Layer 7 of a small transformer language model trained on English Wikipedia (15 layers, counted from 0, width 96).
A neuron adds its activation times its output weights to the MLP's output. To switch it off is to set its activation to zero at one token and run the rest of the model.

Output weights of the MLP neurons that the questions are about. A number n stands for n times 0.0052.
n9: 50 8 -28 -69 17 -52 26 -31 25 6 -13 -11 2 48 2 13 62 24 22 19 -10 -12 20 11 29 -4 7 -13 -5 12 2 -15 -10 21 16 -13 1 13 -5 -42 22 -12 -2 2 -1 -4 21 -5 -42 -2 15 2 -3 3 -14 11 54 -1 30 34 6 16 1 -20 32 23 -26 -83 47 55 41 12 35 21 4 -18 -25 -4 -15 -28 -12 35 9 19 31 -26 26 42 1 -26 -10 0 42 23 -14 12
n12: 12 10 12 27 3 0 12 4 -15 42 4 -17 1 38 -1 -11 51 -59 14 35 -2 21 -57 4 -2 72 17 -39 34 30 -11 -14 28 37 -48 -81 8 -24 -10 36 8 -23 13 -3 12 43 -13 16 -35 -4 20 -9 -34 16 6 -5 47 17 -6 11 5 -12 -4 -30 -3 15 25 25 10 6 -31 -8 -27 4 6 -13 3 3 42 26 40 9 14 -49 10 26 1 -10 -25 -18 39 23 27 2 -16 12
n42: 15 23 6 26 -13 -15 32 -72 -16 37 13 9 -10 21 -8 59 -1 -31 -19 -11 -1 -16 -36 15 -1 26 0 65 -35 -35 74 -29 8 21 -44 82 5 20 -28 11 7 -12 37 22 24 19 -4 41 19 -18 -18 21 -25 12 -2 -14 -18 23 9 31 6 8 11 30 3 34 -34 -69 20 -23 27 -25 -20 8 44 10 11 4 -18 7 -24 -3 -14 23 -27 -43 -7 -5 -7 12 -11 2 14 -16 32 32
n84: -10 12 -1 -44 7 -17 32 10 -1 8 -19 -28 -73 23 14 0 -2 8 28 -22 19 -27 4 8 -20 0 26 -95 3 11 14 10 7 2 -35 14 -7 -26 -4 -3 2 -4 49 0 11 32 82 7 -9 26 -70 25 5 38 31 14 21 28 16 -68 -22 -50 -2 -4 6 -6 6 56 13 -2 -1 13 43 -7 -14 -33 23 7 -2 -22 47 -10 27 -6 -74 -15 -1 35 5 -9 -18 -9 -21 8 33 16
n117: -36 71 21 -16 -26 -35 -21 -43 23 16 -29 -13 9 -29 -38 -7 -16 -9 4 -12 13 -13 -2 43 -28 46 -1 -1 40 -25 21 59 -16 37 -47 7 23 31 -43 -2 21 -29 -4 -3 9 -3 11 -20 21 0 -34 46 -12 -26 -15 -35 12 -6 5 16 42 6 4 -32 34 -16 -31 10 1 11 -8 46 27 29 10 45 11 -7 -63 5 -28 13 -27 10 -11 21 12 12 13 -24 2 -11 -12 -13 -20 -11
n144: -12 -13 1 19 -19 -48 -37 -14 -29 15 27 -10 26 29 -7 -38 -2 -2 -15 -26 15 35 -2 13 -15 31 20 25 -48 -2 13 22 18 18 32 -69 -5 -11 24 -69 33 18 22 -5 -27 -50 32 -33 -26 28 13 -7 4 11 8 -19 -27 43 8 -13 24 22 25 22 -1 -4 35 20 26 71 26 20 -27 29 1 -11 -35 -36 19 -19 15 27 20 29 -20 -30 1 15 6 2 -10 -29 7 -24 45 18
n147: -23 -15 -57 2 -17 17 -9 57 21 20 -36 53 12 35 -8 35 -6 8 10 -10 22 12 27 -9 2 -10 19 52 -4 -5 -29 -30 -57 -10 3 69 -21 34 17 33 -17 4 -32 -25 -20 15 -24 -9 -18 -23 19 -67 -29 74 -30 21 -3 -9 17 26 -28 0 17 -4 -13 -11 -15 -26 7 6 -11 14 -6 -44 -21 11 -11 1 19 66 19 12 -2 12 -5 17 -1 -53 2 8 -4 9 -67 -18 -28 18
n154: -35 24 53 30 -9 -17 -4 -19 -38 -32 11 -6 25 -3 32 16 27 -21 -10 29 37 23 -15 6 25 -7 22 38 0 3 -28 33 -52 16 40 -1 -5 -25 18 12 -4 23 -45 21 -17 -39 -49 13 -35 -7 23 -40 -31 14 4 -38 -36 25 -7 11 26 -13 -10 7 -30 15 -16 -14 -27 0 -9 0 38 -12 13 -24 32 9 7 -11 -40 -62 2 -41 5 -26 40 -45 -13 12 -5 23 2 -10 56 16
n185: -33 -21 68 22 -39 -10 -30 20 23 37 12 12 2 38 43 6 14 44 -13 -5 18 -23 -2 -29 6 1 20 -5 -38 -44 -13 -4 53 -53 -12 -7 -8 28 -70 -46 9 -7 37 28 -16 3 9 10 36 -7 -9 1 -7 38 37 4 15 23 -27 34 -21 -7 -15 8 -4 12 -58 6 -13 -7 10 -29 28 -25 27 20 -4 30 -21 -18 -7 -45 -15 30 -4 14 30 -18 -27 -69 6 23 -5 26 -14 42
n187: 42 17 77 3 12 5 -30 31 6 -2 36 7 6 -14 6 -2 56 47 14 -9 -10 9 -31 -3 -15 38 -14 -48 24 -13 4 -19 13 -15 19 8 -53 6 15 -24 24 30 5 36 -24 26 0 -11 12 -3 -7 -38 -5 0 38 59 10 25 4 -21 11 -14 16 -39 -18 4 27 30 -43 7 16 35 14 27 3 -44 13 11 -15 37 -31 -10 4 -2 24 -1 4 -45 10 15 -13 32 1 -6 15 -20
n190: -5 10 -11 -34 -32 -2 6 2 9 16 10 -4 38 -19 39 2 7 7 -9 -9 23 -32 -7 29 28 40 30 31 2 51 -30 29 41 46 -23 55 20 12 40 -5 28 -39 15 -22 13 44 17 11 18 21 -17 -12 -14 -55 4 -6 13 -29 46 -6 -18 -13 30 16 15 -6 -33 -12 -31 -18 -18 -4 17 -49 3 -13 18 -14 2 27 41 20 -2 23 -54 26 -21 -18 34 3 -18 -6 -5 11 11 17
n206: 12 18 25 3 23 11 46 -38 -16 -5 -2 -27 11 -6 33 -43 -15 35 -3 -7 -16 -27 21 10 -23 6 19 58 -8 16 -8 6 24 12 1 44 3 -7 2 -16 22 11 -7 -2 -7 28 -22 46 1 -2 0 13 -30 -33 -21 21 25 -19 -15 -21 -7 32 -19 -19 -9 22 -29 -25 19 11 14 33 16 -29 17 -5 37 56 -33 16 13 -12 -79 -21 -26 27 8 -38 6 -28 -9 16 -22 65 -16 52
n208: -25 38 22 12 -20 27 -34 -17 -8 -18 32 -25 -1 -37 -47 44 7 -18 -55 -5 6 17 -7 5 2 49 -22 -2 -12 -7 27 29 23 30 69 22 -11 24 -75 -37 40 -24 -12 -50 -17 -3 -19 30 -3 -28 39 -30 6 -16 16 -2 -48 -22 6 43 55 3 -16 14 -3 -6 -5 8 46 16 -24 -31 34 -20 17 -7 -31 0 -23 -13 -1 38 -3 25 13 3 21 -26 1 5 9 15 -3 -2 23 -1
n211: 21 19 -1 -44 -24 1 39 -1 -8 24 7 -14 29 -42 -23 -11 -10 40 20 12 20 -1 -31 -46 38 13 -40 2 -9 -2 4 32 -15 40 0 8 30 -15 7 -34 5 9 -87 8 14 -16 1 1 19 11 -5 15 35 -36 -70 -49 20 -36 2 -33 -21 4 47 -38 -30 -57 3 12 2 10 29 -27 11 -14 0 -29 -4 30 -18 -1 -37 19 17 -8 -25 47 -5 -54 -24 24 -22 -2 -22 -15 -10 -18
n214: 5 35 56 9 6 -10 30 10 -21 -19 7 32 10 46 -8 -11 -14 24 -27 20 -7 -3 -24 -23 0 22 -6 12 -2 22 -51 -4 34 -17 3 50 1 -19 7 -15 3 53 40 -6 -37 -15 -2 40 7 8 -10 -54 -40 -2 -4 -32 -57 34 -2 38 7 23 15 20 3 15 -31 10 5 -28 -1 -15 -38 42 53 -16 -35 14 1 1 3 -19 -9 2 43 -2 -19 2 22 26 7 44 -48 -7 14 52
n237: 22 26 -24 -24 18 -15 32 45 45 40 12 2 -1 -15 -39 -17 -19 -3 2 0 29 11 20 -21 -6 6 34 52 4 -11 7 16 -6 -4 -27 19 -11 -9 12 -26 32 -3 -34 29 3 54 9 -32 12 -8 20 41 37 -14 -13 -5 -33 25 29 46 -9 -33 23 -2 9 62 -35 -10 -3 2 -29 -30 -30 33 -13 -7 -8 11 15 -9 12 -15 -13 10 29 16 -5 -5 3 11 2 13 -1 45 7 -14

Each question names a token from some text and the token that comes next. It shows the activations a of the neurons there, in the order above. A number n stands for n times 0.26.

Then comes g, the gradient of the next token's log-probability with respect to the MLP's output, scaled to length 1. A neuron's effect is roughly proportional to its activation times (output weights . g). A number n stands for n times 0.0039.

"ates", then "===="
a: 6 2 0 0 15 3 4 -4 0 0 1 -1 1 1 -4 -3
g: 3 -7 -11 33 -9 -13 5 8 -10 15 0 27 3 37 -5 -42 13 49 29 -5 50 44 32 10 33 1 -11 10 -18 -19 -27 -33 -55 -1 -15 19 -11 54 -34 -37 -32 5 -8 11 -26 52 -2 16 -56 16 47 29 3 23 -26 47 13 -19 6 68 -20 -5 -12 28 44 -5 -17 -4 1 -30 -11 -19 -26 -8 -24 17 40 2 -11 14 25 14 22 -42 -4 34 -9 14 6 33 -23 -8 10 -5 -35 45
Which neuron, switched off, lowers the next token's probability most? n147

"==", then "G"
a: 0 2 0 -1 0 3 -1 0 0 1 -13 1 -1 -62 -1 -4
g: -45 44 15 6 -24 38 39 31 -1 5 -33 -13 -34 -8 -21 16 -41 -6 50 16 8 7 -42 20 21 -6 -3 8 22 33 20 -13 -32 -36 -6 14 0 -26 -37 -26 -42 57 -8 18 -7 21 20 14 61 34 9 3 -22 -38 -23 -19 -64 15 24 -11 56 18 -26 9 -1 -13 -1 3 -2 13 -19 -20 12 40 44 3 -27 -17 -25 7 5 9 -12 5 -7 17 -1 27 48 22 -41 5 -42 6 38 6
Which neuron, switched off, raises the next token's probability most? n211

"ate", then " for"
a: 30 0 0 5 3 -2 0 -3 -1 7 2 0 -1 -1 0 1
g: 27 12 -31 -16 -12 2 -60 -16 2 11 2 -11 33 -20 -24 -15 -42 -48 -10 22 -10 25 0 -23 37 -36 20 1 -48 16 33 -6 58 21 4 2 11 -2 3 -15 13 -22 44 -14 -6 19 20 29 -34 -9 11 -30 54 40 -6 3 10 18 41 -26 17 20 -19 10 -4 -36 -18 -17 -1 -19 -16 -6 -25 -50 17 34 11 -15 -46 -1 -34 10 1 -26 10 -29 3 -19 -53 0 11 -26 36 -14 23 81
Which neuron, switched off, lowers the next token's probability most? n9

"s", then "=="
a: 0 1 14 -2 0 0 17 -3 0 0 0 0 2 1 -3 -2
g: -26 26 27 -51 22 8 20 -12 -5 -11 2 -20 -14 13 19 6 -21 -10 11 -3 26 8 -8 33 -5 19 3 9 -12 7 33 -26 -25 25 -1 25 -27 8 -90 27 13 -19 41 -2 0 27 -24 -28 -40 11 49 -11 -21 -62 17 15 -34 15 -37 54 55 3 -33 45 6 -20 2 3 6 52 4 17 5 -17 20 -29 -9 -8 -39 8 24 1 30 24 -29 -39 -6 3 22 21 -46 2 -12 6 -22 44
Which neuron, switched off, lowers the next token's probability most? n42

" rep", then "el"
a: 0 2 -1 -1 5 6 0 0 -8 2 1 0 -1 1 0 1
g: 37 2 40 44 -18 33 -14 -4 -72 33 8 7 32 -11 -29 -44 23 56 3 -48 -19 16 10 -17 -27 -3 -3 -3 7 -43 19 11 -8 -14 6 -13 20 -12 6 -38 -26 2 -40 12 18 -29 -5 -42 -11 20 -8 22 -35 -30 7 -21 10 -47 12 -19 48 6 12 -27 -3 26 -23 11 14 48 61 -2 -9 20 0 -1 59 -6 -37 12 0 28 21 -14 -8 -13 5 2 -32 2 49 -20 -32 -8 4 -36
Which two neurons, each switched off alone, lower its probability most, in order? n144, n117

"ir", then "r"
a: 21 0 0 2 0 -1 1 -1 0 -1 -1 -1 1 1 0 0
g: 21 1 -66 7 17 6 27 2 3 51 15 3 -14 -15 44 6 -14 -18 24 20 -2 12 -19 24 15 15 -17 5 24 -66 -43 -10 -3 11 5 2 -19 -15 3 -47 45 11 12 -2 2 -3 33 7 -37 -6 13 27 -38 -4 -26 7 33 11 1 34 18 -9 91 47 16 2 -46 -2 -8 -20 -48 51 12 -5 27 1 19 39 16 1 13 3 20 -18 -5 51 5 -10 15 1 -9 58 19 20 -7 33
Which neuron, switched off, lowers the next token's probability most? n9

"ess", then "ive"
a: -7 11 -2 2 -1 -13 1 -2 0 -1 0 -1 1 -1 -4 0
g: 14 -42 12 26 -27 -10 2 0 5 -46 -8 10 20 -44 12 9 6 29 -16 43 -9 -58 -41 -5 1 17 -29 9 -17 -18 36 23 -6 4 1 -8 -22 -35 -9 52 0 -37 -40 -26 -40 27 28 -20 56 -5 29 2 -43 -8 -5 -5 -20 -57 6 15 15 -18 -19 40 -38 20 16 -21 -50 -21 10 0 42 -3 -40 -31 -49 -2 4 -20 -51 15 12 -13 -18 -2 -10 15 -42 9 -42 14 15 -1 24 -16
Which neuron, switched off, lowers the next token's probability most? n144

" |", then "\n"
a: 0 -1 -1 -11 0 -1 1 0 0 3 -13 1 0 0 0 1
g: -38 14 44 -31 42 34 -17 -14 40 10 16 -5 32 0 5 -17 12 -8 37 18 -10 8 -6 -9 -1 -42 -25 17 -2 29 16 41 -24 4 -16 -8 15 -23 -17 -33 -11 12 72 6 -57 -24 -8 -5 6 -10 42 -22 -39 -19 -30 -12 -51 9 19 21 52 10 -55 41 -48 18 -4 -21 -29 26 -1 35 -23 26 -2 -24 30 8 -43 19 0 -1 -32 18 -37 -41 2 4 3 -12 13 2 24 -27 -34 14
Which neuron, switched off, lowers the next token's probability most? n84

" c", then "andid"
a: 0 2 0 -3 -1 -1 0 2 0 2 1 0 6 -2 0 0
g: 20 0 23 -11 14 -19 26 58 3 -13 -19 19 18 31 -43 15 -25 -10 -34 15 -3 -10 41 -20 30 -15 30 12 1 7 -1 81 -19 3 17 -7 -10 22 -5 24 62 49 25 -25 19 16 -45 -24 -60 16 9 -51 -2 -7 28 -9 -32 -43 24 19 -6 -14 31 -20 -24 0 38 -19 48 -18 -22 3 16 13 -14 -2 21 -48 -24 15 -26 5 5 -17 8 -8 -4 4 7 22 -32 -24 -1 56 36 -4
Which neuron, switched off, lowers the next token's probability most? n208

"ial", then "ist"
a: 0 0 1 0 -1 -6 1 -1 0 0 0 0 -11 0 -1 -2
g: 22 1 -15 -32 -12 -85 -41 1 16 17 9 -2 26 -2 -19 -6 -4 23 9 2 9 10 22 -23 -34 4 -7 -2 -27 -40 50 14 -31 -51 0 -6 16 33 30 36 -43 7 16 14 7 -24 -34 2 -1 13 -6 44 25 3 -2 -10 1 -19 -52 18 -44 -21 31 38 27 41 -25 10 -27 5 -3 -21 -9 6 11 -29 -19 -31 20 13 -51 -57 30 -34 -52 35 -8 1 -15 -10 -8 -37 -39 2 -3 -8
Which neuron, switched off, lowers the next token's probability most? n208

"ron", then " be"
a: 0 -1 2 8 1 1 1 0 -2 0 0 0 -6 2 -1 1
g: -20 14 3 -36 26 -2 8 -18 32 54 -8 -7 -14 31 -19 2 -28 -4 -10 -47 -14 42 13 -6 -24 -24 27 -45 -25 44 60 39 -38 -22 -8 3 39 -9 8 -20 -22 -4 30 9 47 3 -4 55 2 -19 -6 -25 20 -40 34 -4 67 65 6 -21 -11 -16 11 -9 -8 9 -33 27 29 -16 17 -7 5 -1 14 50 -31 30 18 -27 35 26 -15 -6 35 -14 7 18 -5 12 20 -27 11 35 -5 7
Which neuron, switched off, lowers the next token's probability most? n84

" describ", then "ed"
a: -1 1 1 0 7 16 1 -9 2 1 -2 1 -2 3 1 1
g: 3 -18 -18 9 23 0 31 6 56 15 -16 -1 0 -9 -13 1 -38 -44 -36 59 -36 13 1 -27 16 16 9 -27 32 -5 -18 -5 36 -76 -15 -11 33 5 8 9 -19 41 8 32 43 -19 -10 2 31 -21 -13 -15 -15 -32 -1 40 7 55 31 -4 -10 -34 -15 7 -20 1 19 7 2 -20 -9 -6 -22 6 12 -42 -33 -1 3 -23 46 17 33 46 -8 -19 16 -5 2 -56 -23 62 8 39 -32 -21
Which neuron, switched off, raises the next token's probability most? n144

"\n", then "==="
a: 0 1 0 -2 1 0 0 1 -2 1 -6 -7 0 -2 7 -11
g: 28 32 -60 -19 -17 -30 -45 -6 -16 3 4 27 -6 -10 -43 -64 32 -21 -32 13 -47 15 22 19 -35 3 -37 -22 39 -13 9 11 -25 14 11 39 20 -11 32 -34 -20 28 -40 5 58 9 31 11 12 -18 -12 -8 3 8 -43 -20 8 -2 8 -17 -33 -21 -35 -11 -21 5 29 -4 -15 -10 26 -7 -21 28 12 -7 16 -51 -8 16 -13 -11 -1 59 11 32 22 2 -37 10 -22 -51 18 29 -32 -26
Which neuron, switched off, raises the next token's probability most? n214

"ap", then "f"
a: 0 0 -1 0 0 1 2 2 -19 -2 -1 0 0 1 -2 1
g: 7 -27 0 35 25 42 -28 -14 51 -19 -19 -3 -30 21 18 -12 32 5 -1 36 -38 -32 -33 -56 -32 -13 -32 -23 11 3 -16 11 -34 -16 9 -21 -17 37 4 -14 15 -12 -18 6 -9 31 35 -53 2 -19 -9 4 -9 9 -31 -16 13 2 11 2 -14 18 -10 8 -3 -12 -3 25 -22 -16 10 67 -22 -22 -54 -5 53 13 -10 -13 -1 71 -1 -9 -3 -10 -42 31 -63 16 -44 33 9 11 40 18
Which neuron, switched off, lowers the next token's probability most? n185

" be", then "am"
a: -2 -1 0 -2 0 -4 -1 1 2 -1 0 2 1 -3 2 0
g: -15 1 5 30 -18 -10 -33 16 0 23 1 -13 -18 -3 9 -57 -65 34 -28 -29 -6 33 6 1 -10 30 8 -19 -12 -22 -32 72 8 -44 4 -4 -16 19 47 47 -8 9 15 -16 -13 1 -12 52 13 -18 -10 -25 18 20 41 37 -1 18 -11 -10 4 -2 7 21 -40 -31 2 -8 -51 -53 -9 -12 -29 -36 -7 -7 -25 44 -37 28 -42 17 11 -21 -5 -25 -9 -46 16 -18 -6 20 3 -43 43 -4
Which neuron, switched off, lowers the next token's probability most? n9

"sc", then "ri"
a: 0 0 2 0 3 -1 0 0 -1 -1 0 -1 2 -1 0 -1
g: 80 -44 13 -41 54 -5 -5 8 37 32 13 8 18 -8 31 13 24 -18 -42 -27 1 40 -15 -3 34 -24 -34 -21 37 -50 -25 15 70 28 9 -10 -59 28 -16 9 -24 -8 -53 0 -14 -14 0 15 -11 -6 -8 2 -6 13 -4 49 19 10 8 -5 47 -10 -36 28 -14 -12 -3 8 23 -32 -6 -1 -20 10 13 28 24 -2 -4 17 24 -14 24 20 -17 5 -37 -26 -47 27 -17 -14 27 -4 2 15
Which neuron, switched off, raises the next token's probability most? n117

"~", then "10"
a: 0 1 1 -3 1 14 1 0 -2 0 1 -1 0 0 2 -10
g: 11 16 -11 47 18 -17 33 40 22 -6 49 25 -4 9 -16 18 33 -21 -9 -13 31 5 -36 22 -6 26 -9 29 -28 -13 -46 -49 17 -9 -20 19 46 10 23 -34 -70 36 -24 25 -18 -28 3 13 15 34 33 -28 -25 -21 -15 14 -32 43 14 9 -23 57 31 15 -7 -21 -12 -17 4 11 5 51 -23 -31 -7 -36 7 20 42 -19 35 -46 -7 -23 1 9 18 20 -2 18 8 13 -29 -44 -13 2
Which neuron, switched off, lowers the next token's probability most? n144

" included", then " \""
a: 0 2 0 0 -1 13 1 -8 2 3 -5 -8 -1 0 0 1
g: 30 2 -33 18 -25 -9 25 32 -17 17 6 -10 36 -35 -13 1 1 -61 28 -1 -47 31 54 0 -37 -21 -36 20 27 41 7 -7 28 12 -1 17 14 3 -6 2 14 8 -6 -7 20 -7 -5 -42 12 11 8 -21 20 16 -32 5 22 -12 -15 36 -7 51 35 -4 60 -24 -5 -14 -40 12 28 35 -64 -17 15 6 6 37 -7 7 -10 -42 -37 2 -1 -23 -1 23 66 -52 -6 -45 15 -2 15 -17
Which neuron, switched off, raises the next token's probability most? n206

"ust", then "om"
a: 0 -1 -21 -1 -2 3 -2 0 0 0 1 -14 2 0 -13 -2
g: 14 -38 5 7 -44 3 3 -21 -60 -7 27 -14 13 -10 19 20 8 11 -12 -30 22 -23 2 2 -6 45 -28 -10 -16 1 28 -46 3 8 10 -9 49 5 -32 -12 -36 21 31 23 43 24 -12 -5 25 -11 19 10 24 -1 -22 0 61 59 11 -27 -73 -5 17 -27 20 4 10 4 1 16 -69 -52 -11 13 43 20 -5 5 10 -7 -9 11 -18 -24 -9 33 10 -30 -9 -10 -24 -52 -27 -51 -16 -10
Which neuron, switched off, raises the next token's probability most? n42

"ic", then " n"
a: -1 -1 -1 2 0 1 0 0 0 -11 0 -1 7 -1 -1 1
g: -8 -22 -37 -26 6 -6 3 -13 16 -65 8 -1 -4 -78 -18 -40 -17 4 -12 0 -4 1 7 13 38 11 27 25 -49 -12 3 -30 -13 -58 -10 -12 43 43 43 -23 -36 9 7 -29 17 4 7 -13 -4 -18 26 40 -45 -51 -28 -7 -25 24 -39 -52 34 -8 -5 8 -7 -4 19 -5 16 25 11 3 5 22 18 25 11 38 -7 -9 40 36 3 7 -8 20 -33 -22 -33 -10 -31 38 44 -22 -12 -8
Which neuron, switched off, lowers the next token's probability most? n187

"ph", then "off"
a: 1 1 1 1 -1 0 0 0 0 0 -1 1 -8 -1 3 0
g: -2 55 20 31 17 -16 53 -20 32 -32 39 -21 -23 29 -40 -25 23 -11 24 67 38 24 -32 9 5 -23 37 -17 -43 -19 -5 -28 -23 -35 12 -12 -13 -35 -1 -4 14 7 -5 14 -18 -2 1 0 6 10 -17 7 -8 33 -27 -26 -46 10 26 30 -6 41 28 -53 24 -53 40 26 21 16 17 25 -35 -21 29 15 -33 2 19 14 -36 11 -11 -26 -13 0 3 21 -33 23 -11 -21 -4 23 -29 37
Which neuron, switched off, lowers the next token's probability most? n214

"ne", then " of"
a: 1 -2 -2 0 1 0 0 2 -3 25 0 1 0 -2 -3 1
g: -12 4 18 52 -26 32 22 -29 31 -43 28 -4 30 11 9 34 21 -9 19 1 -7 -7 13 -10 -14 79 -17 19 35 -17 15 -3 7 30 -13 4 -2 -25 15 -7 -10 43 -41 40 31 -9 -14 -1 1 -1 1 33 -1 -26 32 5 15 -34 17 -48 -33 47 30 -2 54 -17 -27 -6 -54 32 -13 -8 12 -21 -33 -10 0 -53 41 14 11 29 37 48 -12 -15 -7 10 -9 -40 1 13 -18 11 0 47
Which neuron, switched off, lowers the next token's probability most? n187

" acc", then "ess"
a: 0 1 -5 0 4 0 0 3 4 3 0 0 0 -1 0 0
g: 8 21 -8 -31 18 16 -10 9 24 -29 -12 26 13 3 15 16 -36 30 34 -16 27 -27 29 60 8 -47 30 -8 3 -22 -2 22 24 -34 -3 -1 69 32 54 -17 -59 -35 34 -11 -1 -34 8 -19 19 -42 -4 18 62 -15 66 13 -9 11 21 -7 -6 19 -21 11 12 7 -8 16 -19 -20 23 40 -22 -17 -43 5 26 41 -24 21 24 -16 -6 -29 1 -10 27 2 -29 -14 -4 1 -19 -9 26 -41
Which neuron, switched off, lowers the next token's probability most? n42

"lex", then "ib"
a: -1 0 0 -1 0 -2 -4 0 2 0 1 -5 0 1 -3 -1
g: -2 -32 23 -61 24 12 -2 33 4 -21 30 46 -14 -32 -41 65 -7 21 -33 -4 25 21 -56 16 12 -21 24 19 24 -11 36 1 -8 42 -2 -8 38 17 -30 20 14 -46 -61 5 -22 -2 20 -2 24 22 14 3 22 -15 3 -9 4 47 -16 -32 1 -47 -23 19 20 -32 38 2 6 34 -38 -12 -4 31 -50 30 32 9 9 25 2 10 7 -9 -18 8 -13 -20 -25 12 7 4 43 -36 26 -16
Which neuron, switched off, lowers the next token's probability most? n206

" had", then " a"
a: -1 0 1 -1 -1 3 0 -3 2 -2 -16 0 0 -2 14 -1
g: 34 -17 -17 11 -30 -46 -22 -8 -34 -20 -58 -19 -8 -16 18 -5 15 23 29 48 41 -27 -14 -30 -11 19 15 1 19 19 1 -51 13 -4 -17 -4 -15 34 22 10 5 20 16 -10 -40 -31 8 -1 21 -8 -1 21 3 -39 -13 -71 -36 35 23 -15 -1 13 35 -4 -24 50 2 -7 16 4 12 -14 70 -9 23 -6 -14 18 18 3 27 8 -19 -2 7 -6 -18 -4 -68 -49 23 59 -35 11 11 -22
Which neuron, switched off, lowers the next token's probability most? n214

" writ", then "e"
a: 0 1 0 -2 0 0 0 -17 1 -3 1 2 -3 -1 1 4
g: -37 25 15 40 -31 35 -21 9 -23 51 14 -20 21 19 -4 -30 4 35 -1 -15 18 -57 46 8 -31 -21 -52 5 -32 19 41 1 -16 -20 5 5 -38 -11 -36 -42 12 18 -2 7 -38 21 0 -35 -15 12 6 -8 34 60 42 25 -7 -32 4 -23 -36 35 4 36 11 31 9 1 5 -15 41 15 4 -4 -33 -5 -27 -26 -22 14 -31 30 26 30 10 -22 18 9 20 17 4 -45 -49 4 -34 11
Which neuron, switched off, lowers the next token's probability most? n154

" most", then " im"
a: 2 6 0 0 -2 0 2 0 -2 10 0 1 0 -1 14 -5
g: -15 -23 37 33 11 -9 -8 37 4 -25 -6 11 -32 13 -36 -9 -17 -11 -21 -35 0 38 -23 51 47 -3 -26 14 22 -15 21 -15 -40 -37 10 9 -30 5 -29 0 37 29 29 -29 -37 11 -2 19 5 -1 4 15 34 -17 -34 2 -29 36 -9 39 5 -76 0 -12 6 51 41 0 60 -4 2 -24 -6 26 23 22 -33 2 44 9 -14 39 -10 -12 14 -28 -11 -14 -18 19 38 28 -7 -10 -1 -60
Which neuron, switched off, lowers the next token's probability most? n214